Layer 3 of a small transformer language model trained on English Wikipedia (13 layers, counted from 0, width 64).
A neuron's activation on a vector x is SiLU(gate . x) times (in . x), where the dot is the dot product.

Input weights of the MLP neurons that the questions are about. A number n stands for n times 0.0074.
n17 gate: 8 37 -12 14 -23 -12 46 -8 1 -45 -25 -15 0 -31 -10 -40 -8 -17 25 -6 5 19 4 12 23 -2 -33 49 -5 51 33 -32 27 10 -10 24 2 -10 40 11 16 -55 -5 27 21 30 -12 10 6 15 10 -13 6 2 -15 -18 -8 25 2 -7 12 17 10 -17
n48 gate: -6 -2 41 8 -22 -2 -26 -13 3 -19 -13 -31 18 6 -11 -3 6 30 31 -31 -8 20 24 -8 4 -8 -44 -21 15 -1 -10 11 -31 10 12 21 42 16 3 -13 -1 -48 7 -22 -12 -9 36 7 15 -26 10 -33 6 -2 -23 36 46 -16 20 10 -16 24 8 -21
n52 gate: -11 4 30 -27 -3 26 17 1 20 -6 45 39 -41 -5 2 -24 19 14 14 4 19 55 -9 -52 -19 -11 10 -24 -1 22 -19 -49 -19 13 11 -13 10 -6 37 -16 0 16 14 -9 33 -10 -36 -5 -8 1 -25 -2 36 22 -10 18 -16 -6 12 -14 13 11 -5 15
n62 gate: 7 -12 -6 -6 7 -25 -27 29 -11 -42 -12 -27 3 -17 1 -17 22 52 -2 9 2 9 2 21 11 0 -7 -17 -7 1 3 -14 -7 3 21 -19 28 3 50 13 -2 15 7 28 -16 -18 13 26 -16 -55 -3 1 40 -22 -22 6 -4 14 46 28 -30 -45 -4 -17
n79 gate: 10 21 40 50 -30 -21 10 22 7 -45 -33 -25 17 -22 -37 16 -26 -24 -10 26 -13 -21 -15 10 27 -7 16 -14 23 -6 27 -36 19 29 18 5 5 0 -42 -15 63 4 8 -20 15 6 31 13 6 -30 -14 -56 2 37 15 7 1 29 30 25 -2 13 -23 11
n85 gate: 9 2 0 -12 28 9 19 41 -30 -12 -6 -19 -12 48 13 25 -6 13 -46 -27 59 2 -19 3 23 25 -44 -24 -23 19 -16 40 0 -23 12 -1 -5 -13 -61 -3 20 0 60 -5 -43 26 19 -29 -24 9 -5 -27 0 37 27 -11 -5 6 -5 13 -20 6 -13 8
n88 gate: -30 9 2 -15 -9 -39 -4 -6 -47 23 -8 30 26 35 -37 18 12 9 -9 27 -3 30 -9 19 43 44 49 -8 8 27 39 9 14 -18 29 29 -2 -15 24 17 -40 8 -34 -4 -3 9 17 -43 -2 2 6 34 39 21 40 -38 -7 -15 -34 -4 -28 -25 -56 2
n94 gate: -57 -2 47 -1 45 -37 50 -16 9 -2 -38 -2 15 15 34 -10 -23 -1 8 -2 20 3 -19 2 23 -9 32 20 47 -20 32 -4 -35 39 -17 -31 -54 -23 -34 -26 47 23 40 22 -12 4 37 -7 38 18 37 -27 32 -2 20 -40 -12 4 -2 45 -27 -8 -11 -16
n103 gate: -13 63 49 8 2 -1 -21 29 -22 -43 -31 -37 5 24 2 -44 -1 22 29 -1 -1 -17 -9 22 44 -23 -17 28 -4 49 -35 46 -37 17 -40 2 -20 -24 -24 7 -29 -19 70 12 -14 18 15 -46 29 -44 -18 -9 0 -64 8 1 -16 -25 21 14 -8 38 41 -14
n105 gate: 3 29 -12 3 51 67 13 5 -3 11 34 13 -34 -23 8 -17 1 43 -41 -73 -22 -11 -3 22 -9 34 -28 -13 10 2 3 -31 -22 -24 -11 -4 8 3 -24 10 11 -44 31 -13 11 25 5 -34 9 4 -1 4 12 -9 -1 -37 28 4 4 11 -26 30 -12 15
n107 gate: 11 -50 7 40 15 3 -13 -27 -14 6 -45 27 17 67 -17 -32 2 -1 35 -34 37 -9 7 6 7 16 35 7 16 35 -3 -8 54 -30 -44 29 -23 -10 10 -9 -61 -29 6 19 -45 43 -14 -35 0 61 -46 78 39 -34 53 -59 12 -29 -68 -63 -4 0 -9 15
n118 gate: 1 23 12 -19 26 -2 -4 -4 -11 3 4 -37 12 -11 8 16 23 -30 14 8 54 -39 21 -40 2 2 -33 -3 -16 -6 -14 -11 -46 24 25 -44 -7 -8 -34 -39 16 -10 27 -8 1 12 38 18 8 51 -10 -25 2 27 -11 -41 -25 27 13 -16 62 -6 -5 22
n155 gate: -39 -19 -42 56 18 -31 2 1 17 25 30 -18 32 2 30 38 -31 -1 1 -38 -24 17 -21 33 -22 -18 -3 -16 18 -8 37 -41 8 -15 3 1 14 14 4 -34 9 -28 9 21 59 -43 2 -30 1 1 -15 38 29 30 -10 -6 20 44 -16 51 -3 22 5 10
n167 gate: 36 10 19 -10 24 -15 -30 -7 17 23 -2 -16 6 35 16 -38 -11 -9 23 29 -37 0 -7 -53 38 -17 -23 -29 18 -4 2 2 12 12 -1 -7 -19 -15 1 14 -25 7 -3 45 -29 -8 -6 -39 39 -48 -14 -16 -36 7 18 0 -3 19 14 3 -48 20 65 13
n187 gate: -9 -18 10 -4 18 -23 18 -38 -43 8 -32 12 -22 49 17 -4 32 60 29 25 33 29 -2 -29 34 -9 -13 21 -23 12 -6 40 -21 47 -11 9 -35 -13 -5 -9 31 10 26 25 0 -19 -29 -23 -14 5 -42 -45 -22 5 -17 -19 -8 -16 -17 5 -31 -10 -39 -31
n195 gate: -21 -27 56 -37 16 -4 18 8 -36 0 9 -9 -3 -27 7 17 -6 31 -7 2 -6 -34 16 14 -35 33 -5 10 47 -44 30 16 10 -5 -3 -11 73 -64 -34 -29 1 37 43 -15 -27 -13 -46 -4 43 -6 20 -16 12 21 -10 31 9 -17 6 11 -31 -15 -27 10
n220 gate: 28 23 -6 26 28 -12 6 -15 34 4 5 -37 24 -27 39 32 -16 -4 -27 -43 3 2 -6 13 20 13 -70 -60 -42 10 -44 -10 17 15 -59 -12 -20 22 -53 0 27 -34 25 94 43 18 13 37 -8 -16 14 16 21 48 -24 -25 -17 -7 -4 56 -39 -27 -3 75
n221 gate: -17 41 -26 45 43 -14 -17 -26 0 -45 13 -5 31 0 -16 0 15 29 -30 35 13 -12 43 3 -22 17 -5 -18 -1 -13 -37 -11 22 -39 28 -32 -14 27 12 -11 47 0 27 -6 18 -10 -60 30 45 15 -1 6 21 5 36 -24 -46 -17 -5 -38 -13 -41 -11 15
n17 in: 19 -10 29 38 -50 -18 14 24 -36 -22 -2 -16 -17 24 -14 -15 0 -12 42 26 1 10 25 28 19 12 -6 -22 -7 -32 2 -21 12 48 10 10 -4 -25 7 -56 -20 -14 26 11 -45 6 -16 17 4 76 -14 -20 -7 14 -20 -5 -13 17 27 13 22 15 -36 -42
n48 in: -5 6 12 -11 -15 11 3 21 -10 -1 7 28 0 0 -38 14 13 19 13 -21 -13 13 -1 -13 24 -48 2 16 21 5 -30 -17 -37 4 19 11 6 -11 32 -18 -5 29 5 0 -13 15 30 25 3 -40 41 -39 21 -33 6 37 33 -9 1 -5 -19 17 -8 1
n52 in: 18 10 2 -27 18 -10 30 36 28 37 -5 6 -3 -3 -33 -14 -20 16 -8 -19 11 6 32 16 6 14 -25 -26 -30 -33 -28 -18 -15 6 -22 10 -31 -1 19 -8 30 22 13 11 2 3 -14 -22 -9 -8 10 27 15 -2 -1 -50 5 0 25 -18 -9 -7 19 23
n62 in: 4 25 -32 8 4 2 -6 29 17 -15 -28 19 37 -14 -40 12 -11 -33 -4 0 18 14 40 -10 28 8 -9 21 -6 8 -44 5 -22 8 20 9 -16 25 -8 -5 -1 42 -36 45 -27 17 -23 -6 -28 -20 -13 -7 -19 -38 17 -16 -4 -2 -6 -15 10 8 -15 -32
n79 in: -4 -12 17 -17 27 21 25 15 -16 30 -11 22 1 -10 22 26 -7 45 -57 -47 -12 37 -32 -17 0 22 15 -14 1 4 -13 6 -19 -18 -6 22 17 -3 9 -29 -27 -4 -20 8 -3 16 -4 -9 7 -6 0 45 7 -35 -21 -49 26 -13 10 -1 4 -15 39 12
n85 in: -25 -9 -22 -7 2 2 -17 10 -6 11 3 28 57 -18 29 39 0 -1 -20 -12 12 32 18 -11 -16 62 -19 -17 -28 -10 4 -16 -32 -20 -11 -23 64 3 23 -9 2 -12 -23 4 -13 -4 19 -7 22 -14 -24 -10 23 23 -28 -7 -58 22 20 8 -15 -22 9 -11
n88 in: 3 -50 -42 -34 -50 14 9 -10 46 0 -35 -30 22 35 7 20 16 -20 24 9 22 -5 -34 27 -48 -19 9 25 -40 -9 -24 51 12 16 4 21 -7 13 35 22 -3 0 12 51 8 0 -2 -26 -43 8 -14 14 49 -21 4 -9 -62 22 49 -20 17 17 -20 34
n94 in: 9 -38 -23 -29 -1 -6 32 4 29 18 2 -8 -13 -22 31 33 9 -42 -13 -2 -13 33 -34 0 22 -13 9 -20 30 -33 22 37 1 -1 -19 6 -35 -34 1 11 -21 24 31 20 -6 27 -20 1 -7 47 23 1 40 -28 -24 -27 -16 -22 3 50 -43 29 -5 -31
n103 in: -28 61 -12 -3 -43 -19 -27 15 -16 -52 32 -1 9 5 -24 -15 -32 25 74 8 18 3 80 18 13 -5 5 28 21 -29 -62 -7 -4 29 -9 11 -19 -46 -9 8 -15 18 20 3 -2 5 7 -6 12 13 0 -23 -46 -20 4 20 -17 -18 28 2 -22 4 9 -17
n105 in: 10 -1 -4 1 39 35 19 12 -5 18 13 6 12 10 0 -20 7 3 -12 -43 -29 -36 20 10 17 34 -10 11 -43 -6 4 12 8 -27 -24 11 12 22 -14 36 18 -18 20 19 -18 6 -24 54 -6 -9 1 -30 6 -13 -9 -7 1 -24 9 -30 2 22 -27 18
n107 in: 33 -13 7 29 -2 -20 -2 0 22 35 25 -2 -8 39 -4 12 -26 5 -9 -24 5 3 -31 -2 -19 13 12 2 1 -11 -18 -35 23 -8 -15 24 -13 -4 3 -11 -27 -6 -8 22 -8 7 8 2 21 3 -43 7 18 -31 13 -27 1 10 7 -33 8 19 -18 22
n118 in: 7 -15 1 -2 7 -3 19 15 -35 25 11 -32 -2 54 -9 12 17 9 35 10 -2 17 15 -13 -16 -19 -20 18 -14 -9 19 0 -37 -16 -26 9 3 -2 11 8 -33 -18 -3 -6 5 -10 48 0 -24 27 -5 -28 8 -4 16 -5 -32 -5 -15 15 48 -2 27 8
n155 in: -5 -11 -2 -8 28 -15 -32 24 33 18 4 -3 31 9 -24 54 -52 -3 24 -37 -28 -22 -28 3 -15 3 -7 3 -49 -2 -10 5 -27 14 32 9 -15 -6 23 -16 26 -18 -48 13 6 18 10 9 -33 -36 6 3 -11 22 -4 6 -1 31 27 45 -17 9 10 -12
n167 in: -8 12 -31 17 1 2 -13 -33 -36 -27 -21 -21 30 -38 9 -3 0 -5 12 6 -44 30 41 19 -27 -4 -36 10 24 -35 -15 10 48 5 -3 -3 -3 7 -21 12 6 22 11 5 -8 0 -41 -21 -9 24 -2 4 -3 18 -2 14 7 9 -22 11 -3 -24 46 -6
n187 in: -10 27 38 -10 0 -8 -24 13 27 -33 -5 -8 31 26 -19 -42 -39 37 -1 -2 23 -26 9 20 -26 19 32 -2 -17 -9 -17 9 -19 41 0 -34 4 -10 19 -8 -29 20 29 -13 -18 -20 -12 12 -9 -14 10 -14 -20 3 18 -5 41 -22 -40 -10 17 -25 -18 -18
n195 in: 18 -62 18 -12 -9 -12 19 -20 87 -14 7 28 4 -49 24 16 11 -31 5 2 23 -29 -36 3 3 -28 54 14 -34 -28 -7 -9 2 9 -29 13 39 40 -16 10 3 34 46 14 -22 5 9 -27 38 58 -1 12 -22 41 26 -11 -32 18 -34 -22 -12 -5 -52 55
n220 in: -4 -21 26 -25 52 2 9 -42 2 40 -62 17 20 31 -1 22 -54 -53 21 13 -23 -6 8 4 -31 0 28 6 36 -26 -30 -26 20 -29 2 28 28 -4 -27 5 -3 30 4 1 -12 16 51 42 -5 3 -6 -6 16 -26 -25 10 19 -28 9 -18 -22 -55 -15 8
n221 in: 38 15 8 -1 9 -24 41 -5 23 -48 -26 18 31 20 25 -18 -19 -69 -24 9 -45 11 6 -42 20 -30 -32 -32 23 30 -4 -2 5 -3 -1 20 -12 -22 16 -12 1 -9 41 27 4 -29 -12 0 -21 -31 21 5 25 -22 4 29 -10 30 23 17 4 16 -3 33

Each question shows a token from some text and the vector x that enters the MLP there. A number n stands for n times 0.027.

" Mr": 9 -22 11 -2 -9 -38 22 30 14 29 -26 19 39 26 -31 -13 18 25 -5 27 -8 20 1 -6 -47 22 -57 15 11 -5 -1 -8 -4 15 -18 16 7 19 -34 -9 24 -2 4 -1 -6 7 16 5 35 -27 -5 18 45 -39 26 -24 -9 -26 35 17 12 -24 -43 -54
Which neuron lights up most? n62

" Best": -2 -9 -10 1 -12 30 32 25 -8 24 3 -25 42 22 3 -34 4 35 -32 -13 16 20 -20 -12 -44 4 -50 -2 8 38 -16 -22 31 30 7 35 7 11 -38 28 33 -16 4 -28 -19 4 8 12 18 -13 9 -11 7 -35 -8 -53 -27 21 36 -5 28 -33 -25 -16
Which two neurons fire most, strongest first? n105, n85

"==": 15 41 -20 27 -19 -18 -25 31 0 34 5 -23 10 -33 13 -19 23 21 2 30 -15 2 -12 -41 -46 -16 0 11 -3 9 -4 7 9 31 9 43 19 22 -29 -10 -20 -35 31 -26 -41 15 55 6 7 -12 -25 7 10 26 10 -32 -15 -14 -3 -62 35 7 -23 0
The most active neuron and its activation: n118, at about 1.4

"ctor": -8 -20 28 -4 -2 -10 35 -2 -13 36 22 17 63 17 22 -36 13 47 -28 38 -16 19 -30 -18 -52 -4 -36 -3 19 3 -39 -9 -3 37 -7 26 1 -1 -21 24 -10 -7 8 -18 -3 25 21 10 4 -12 20 -12 5 -26 2 -51 -12 24 14 10 16 -22 -49 -31
Which neuron lights up most? n187

"tion": 3 12 8 -6 -2 11 27 0 0 11 27 31 79 -13 21 -12 18 29 -30 11 -26 3 -26 -7 -47 -10 -37 9 26 2 -26 -23 43 38 17 40 -4 -35 -9 23 -6 -19 13 -37 -22 12 9 9 -14 -2 -1 -6 21 -24 19 -40 -25 26 13 0 -13 -24 -34 -26
Which neuron lights up most? n221

" ": -5 2 -10 -7 -30 -3 24 31 1 -1 28 6 34 36 -13 -32 35 32 -46 1 -21 26 7 -28 -54 -10 -7 17 26 -58 10 -14 33 40 -4 35 -28 10 0 8 -19 -12 2 12 22 1 18 13 26 -43 -40 11 23 -2 -13 -26 -22 -6 26 -12 7 20 -22 -39
Which neuron lights up most? n52

"History": -21 47 18 0 -4 -3 27 8 -1 36 14 -11 32 -14 4 -34 -8 7 -2 26 -18 -3 -6 -13 -15 -22 -41 27 21 9 -38 -13 46 39 6 43 20 8 -10 7 -10 -22 8 -6 -53 31 16 -19 -32 -44 -19 1 43 14 14 -51 9 -4 31 0 -4 -6 -39 -24
Which neuron lights up most? n103

"mb": 3 -18 8 -10 -8 -12 22 -2 11 45 -4 4 43 7 -1 -16 18 36 -34 11 -16 12 4 -11 -39 -23 -15 15 16 4 -27 -16 50 62 3 27 -13 2 -24 34 5 -7 7 -49 -32 9 1 25 4 -3 15 2 19 -53 -16 -12 -23 18 29 -25 3 9 -38 -33
Which neuron lights up most? n155

"'": -1 -9 9 6 7 1 13 3 13 12 8 -1 32 -5 -31 6 27 31 -10 25 -28 -9 -18 -53 -54 11 4 -17 28 -18 19 -48 47 44 3 20 -9 -3 -4 11 0 -12 27 -28 -36 -1 12 16 18 4 -8 -3 54 -20 14 -49 -31 -14 23 21 0 14 -3 -45
Which two neurons fire most, strongest first? n94, n107

".": 20 -14 14 8 10 -20 10 27 0 -17 25 8 45 -2 11 -14 9 27 -10 22 -27 6 -13 -10 -22 -13 -26 10 -6 -14 13 -10 17 34 23 46 17 -6 -15 5 -14 -28 25 -17 11 -25 -3 16 29 -48 -31 44 43 -28 3 -29 -32 -15 22 12 21 -35 -57 -42
Which neuron lights up most? n221

" a": -19 26 0 6 -27 -9 3 47 -21 24 -9 -27 27 53 8 -33 21 8 -16 -5 -10 20 -6 -29 -26 15 -10 -8 2 -10 31 -33 42 51 -5 56 -26 9 6 27 21 6 -14 -41 -4 -10 18 5 25 -26 -21 -1 31 -15 -20 -31 -3 -31 19 -33 19 -9 -9 -27
The three highest activations, in order: n195, n107, n17

" Song": 14 -10 18 5 4 21 20 -6 -9 15 7 -17 68 20 -15 -17 16 35 -14 1 -2 19 -18 12 -68 -3 -42 26 20 6 -21 -20 25 14 9 29 4 29 -7 -2 25 -30 -4 -20 -60 -2 4 15 2 -3 16 -27 17 -22 14 -61 -23 3 47 16 -16 -12 -3 -15
Which neuron lights up most? n105

" arrested": -37 23 19 -14 14 -24 16 15 9 17 42 -46 87 -10 -16 24 -10 27 -3 0 -12 3 -4 -16 -44 10 -26 -6 36 0 -13 -23 23 25 -1 37 -10 -17 -5 22 10 -17 -10 -5 -19 28 18 17 -16 -16 2 -6 47 -14 11 -35 -5 -4 10 13 1 -23 -63 -26
The most active neuron and its activation: n220, at about 1.6

" were": -15 34 1 18 13 -18 -23 49 -10 28 46 -33 40 23 6 -2 0 1 -13 6 -9 13 0 -30 -11 7 -9 -1 -9 -9 16 -16 9 39 8 31 -5 -16 -19 19 -27 5 -25 -11 -56 2 37 23 -8 -48 -35 27 44 -27 1 -59 -21 -21 30 -2 15 -9 -9 -3
Which neuron lights up most? n62

" an": -3 8 -6 11 -1 -10 17 29 -28 22 13 -29 31 54 -8 -60 20 1 -20 9 -24 21 -11 -19 -20 20 -22 -22 -4 1 24 -42 37 52 3 58 -12 2 7 23 21 -2 -25 -40 20 11 6 5 38 -12 -25 -17 18 -16 -32 -37 -6 -20 16 -24 19 5 -19 -4
The three highest activations, in order: n17, n195, n107

" inform": -20 -2 -12 16 25 -27 49 2 22 4 39 -4 70 16 11 -12 -6 8 -13 30 -18 11 -19 -13 -49 4 -70 26 6 2 -38 -28 25 21 1 25 -4 -25 3 0 15 12 -5 -28 -10 6 -1 17 6 -8 7 -7 23 -43 -8 -35 -7 -2 12 34 21 8 -59 8
Which neuron lights up most? n221

",": -7 -27 31 11 4 -8 31 54 -8 -7 21 13 26 6 19 -10 27 12 -3 7 -12 14 -29 -10 -35 12 -1 -1 30 -39 25 -30 22 44 6 47 7 -11 -30 10 -15 -27 4 -24 -16 -11 20 21 4 -65 -38 7 40 -22 -5 -41 -22 -12 32 -4 14 -29 -18 -11
The most active neuron and its activation: n79, at about 1.5

"\n": 4 21 -1 -11 4 -26 4 24 -9 17 17 0 51 11 -3 -14 23 8 -8 18 -12 12 -49 -5 4 -30 -38 20 11 -36 26 -25 21 49 15 42 51 8 -10 -2 8 -10 -6 -16 -14 -24 5 35 22 -21 -37 18 18 23 0 -52 -28 -8 -31 -17 1 15 -22 -31
The three highest activations, in order: n17, n103, n195

" /": 9 -15 24 5 -21 -38 6 36 -36 11 6 22 58 15 6 -12 6 29 -14 -9 -14 18 13 -22 -31 4 -7 40 26 -42 36 -21 36 35 -8 38 -2 8 -16 23 13 -16 -16 -38 18 -8 16 9 -15 -43 -1 22 10 -28 13 -51 -25 -23 28 0 4 -33 -12 -10
The most active neuron and its activation: n79, at about 0.65

" Major": 2 19 21 -2 2 -8 50 30 18 50 22 -12 52 16 -33 -31 -3 20 -24 9 17 26 -2 -19 -56 1 -31 27 29 8 10 -23 -13 29 16 13 14 12 -22 9 -11 -2 -6 -13 -26 26 -11 -22 2 -3 8 -15 33 -1 -3 -52 -31 -1 23 -18 26 -38 -44 -36
Which two neurons fire most, strongest first? n118, n52

"2": 7 -21 48 3 -3 1 -4 53 22 -16 8 -8 42 -11 15 6 43 44 -35 25 -8 -11 0 -35 -49 -21 -7 30 23 -2 -33 -23 20 17 14 36 1 -23 -20 25 -22 -15 9 8 -33 9 14 -4 7 -17 -18 10 34 3 -16 -36 -26 18 -14 6 -14 2 -19 -52
Which neuron lights up most? n195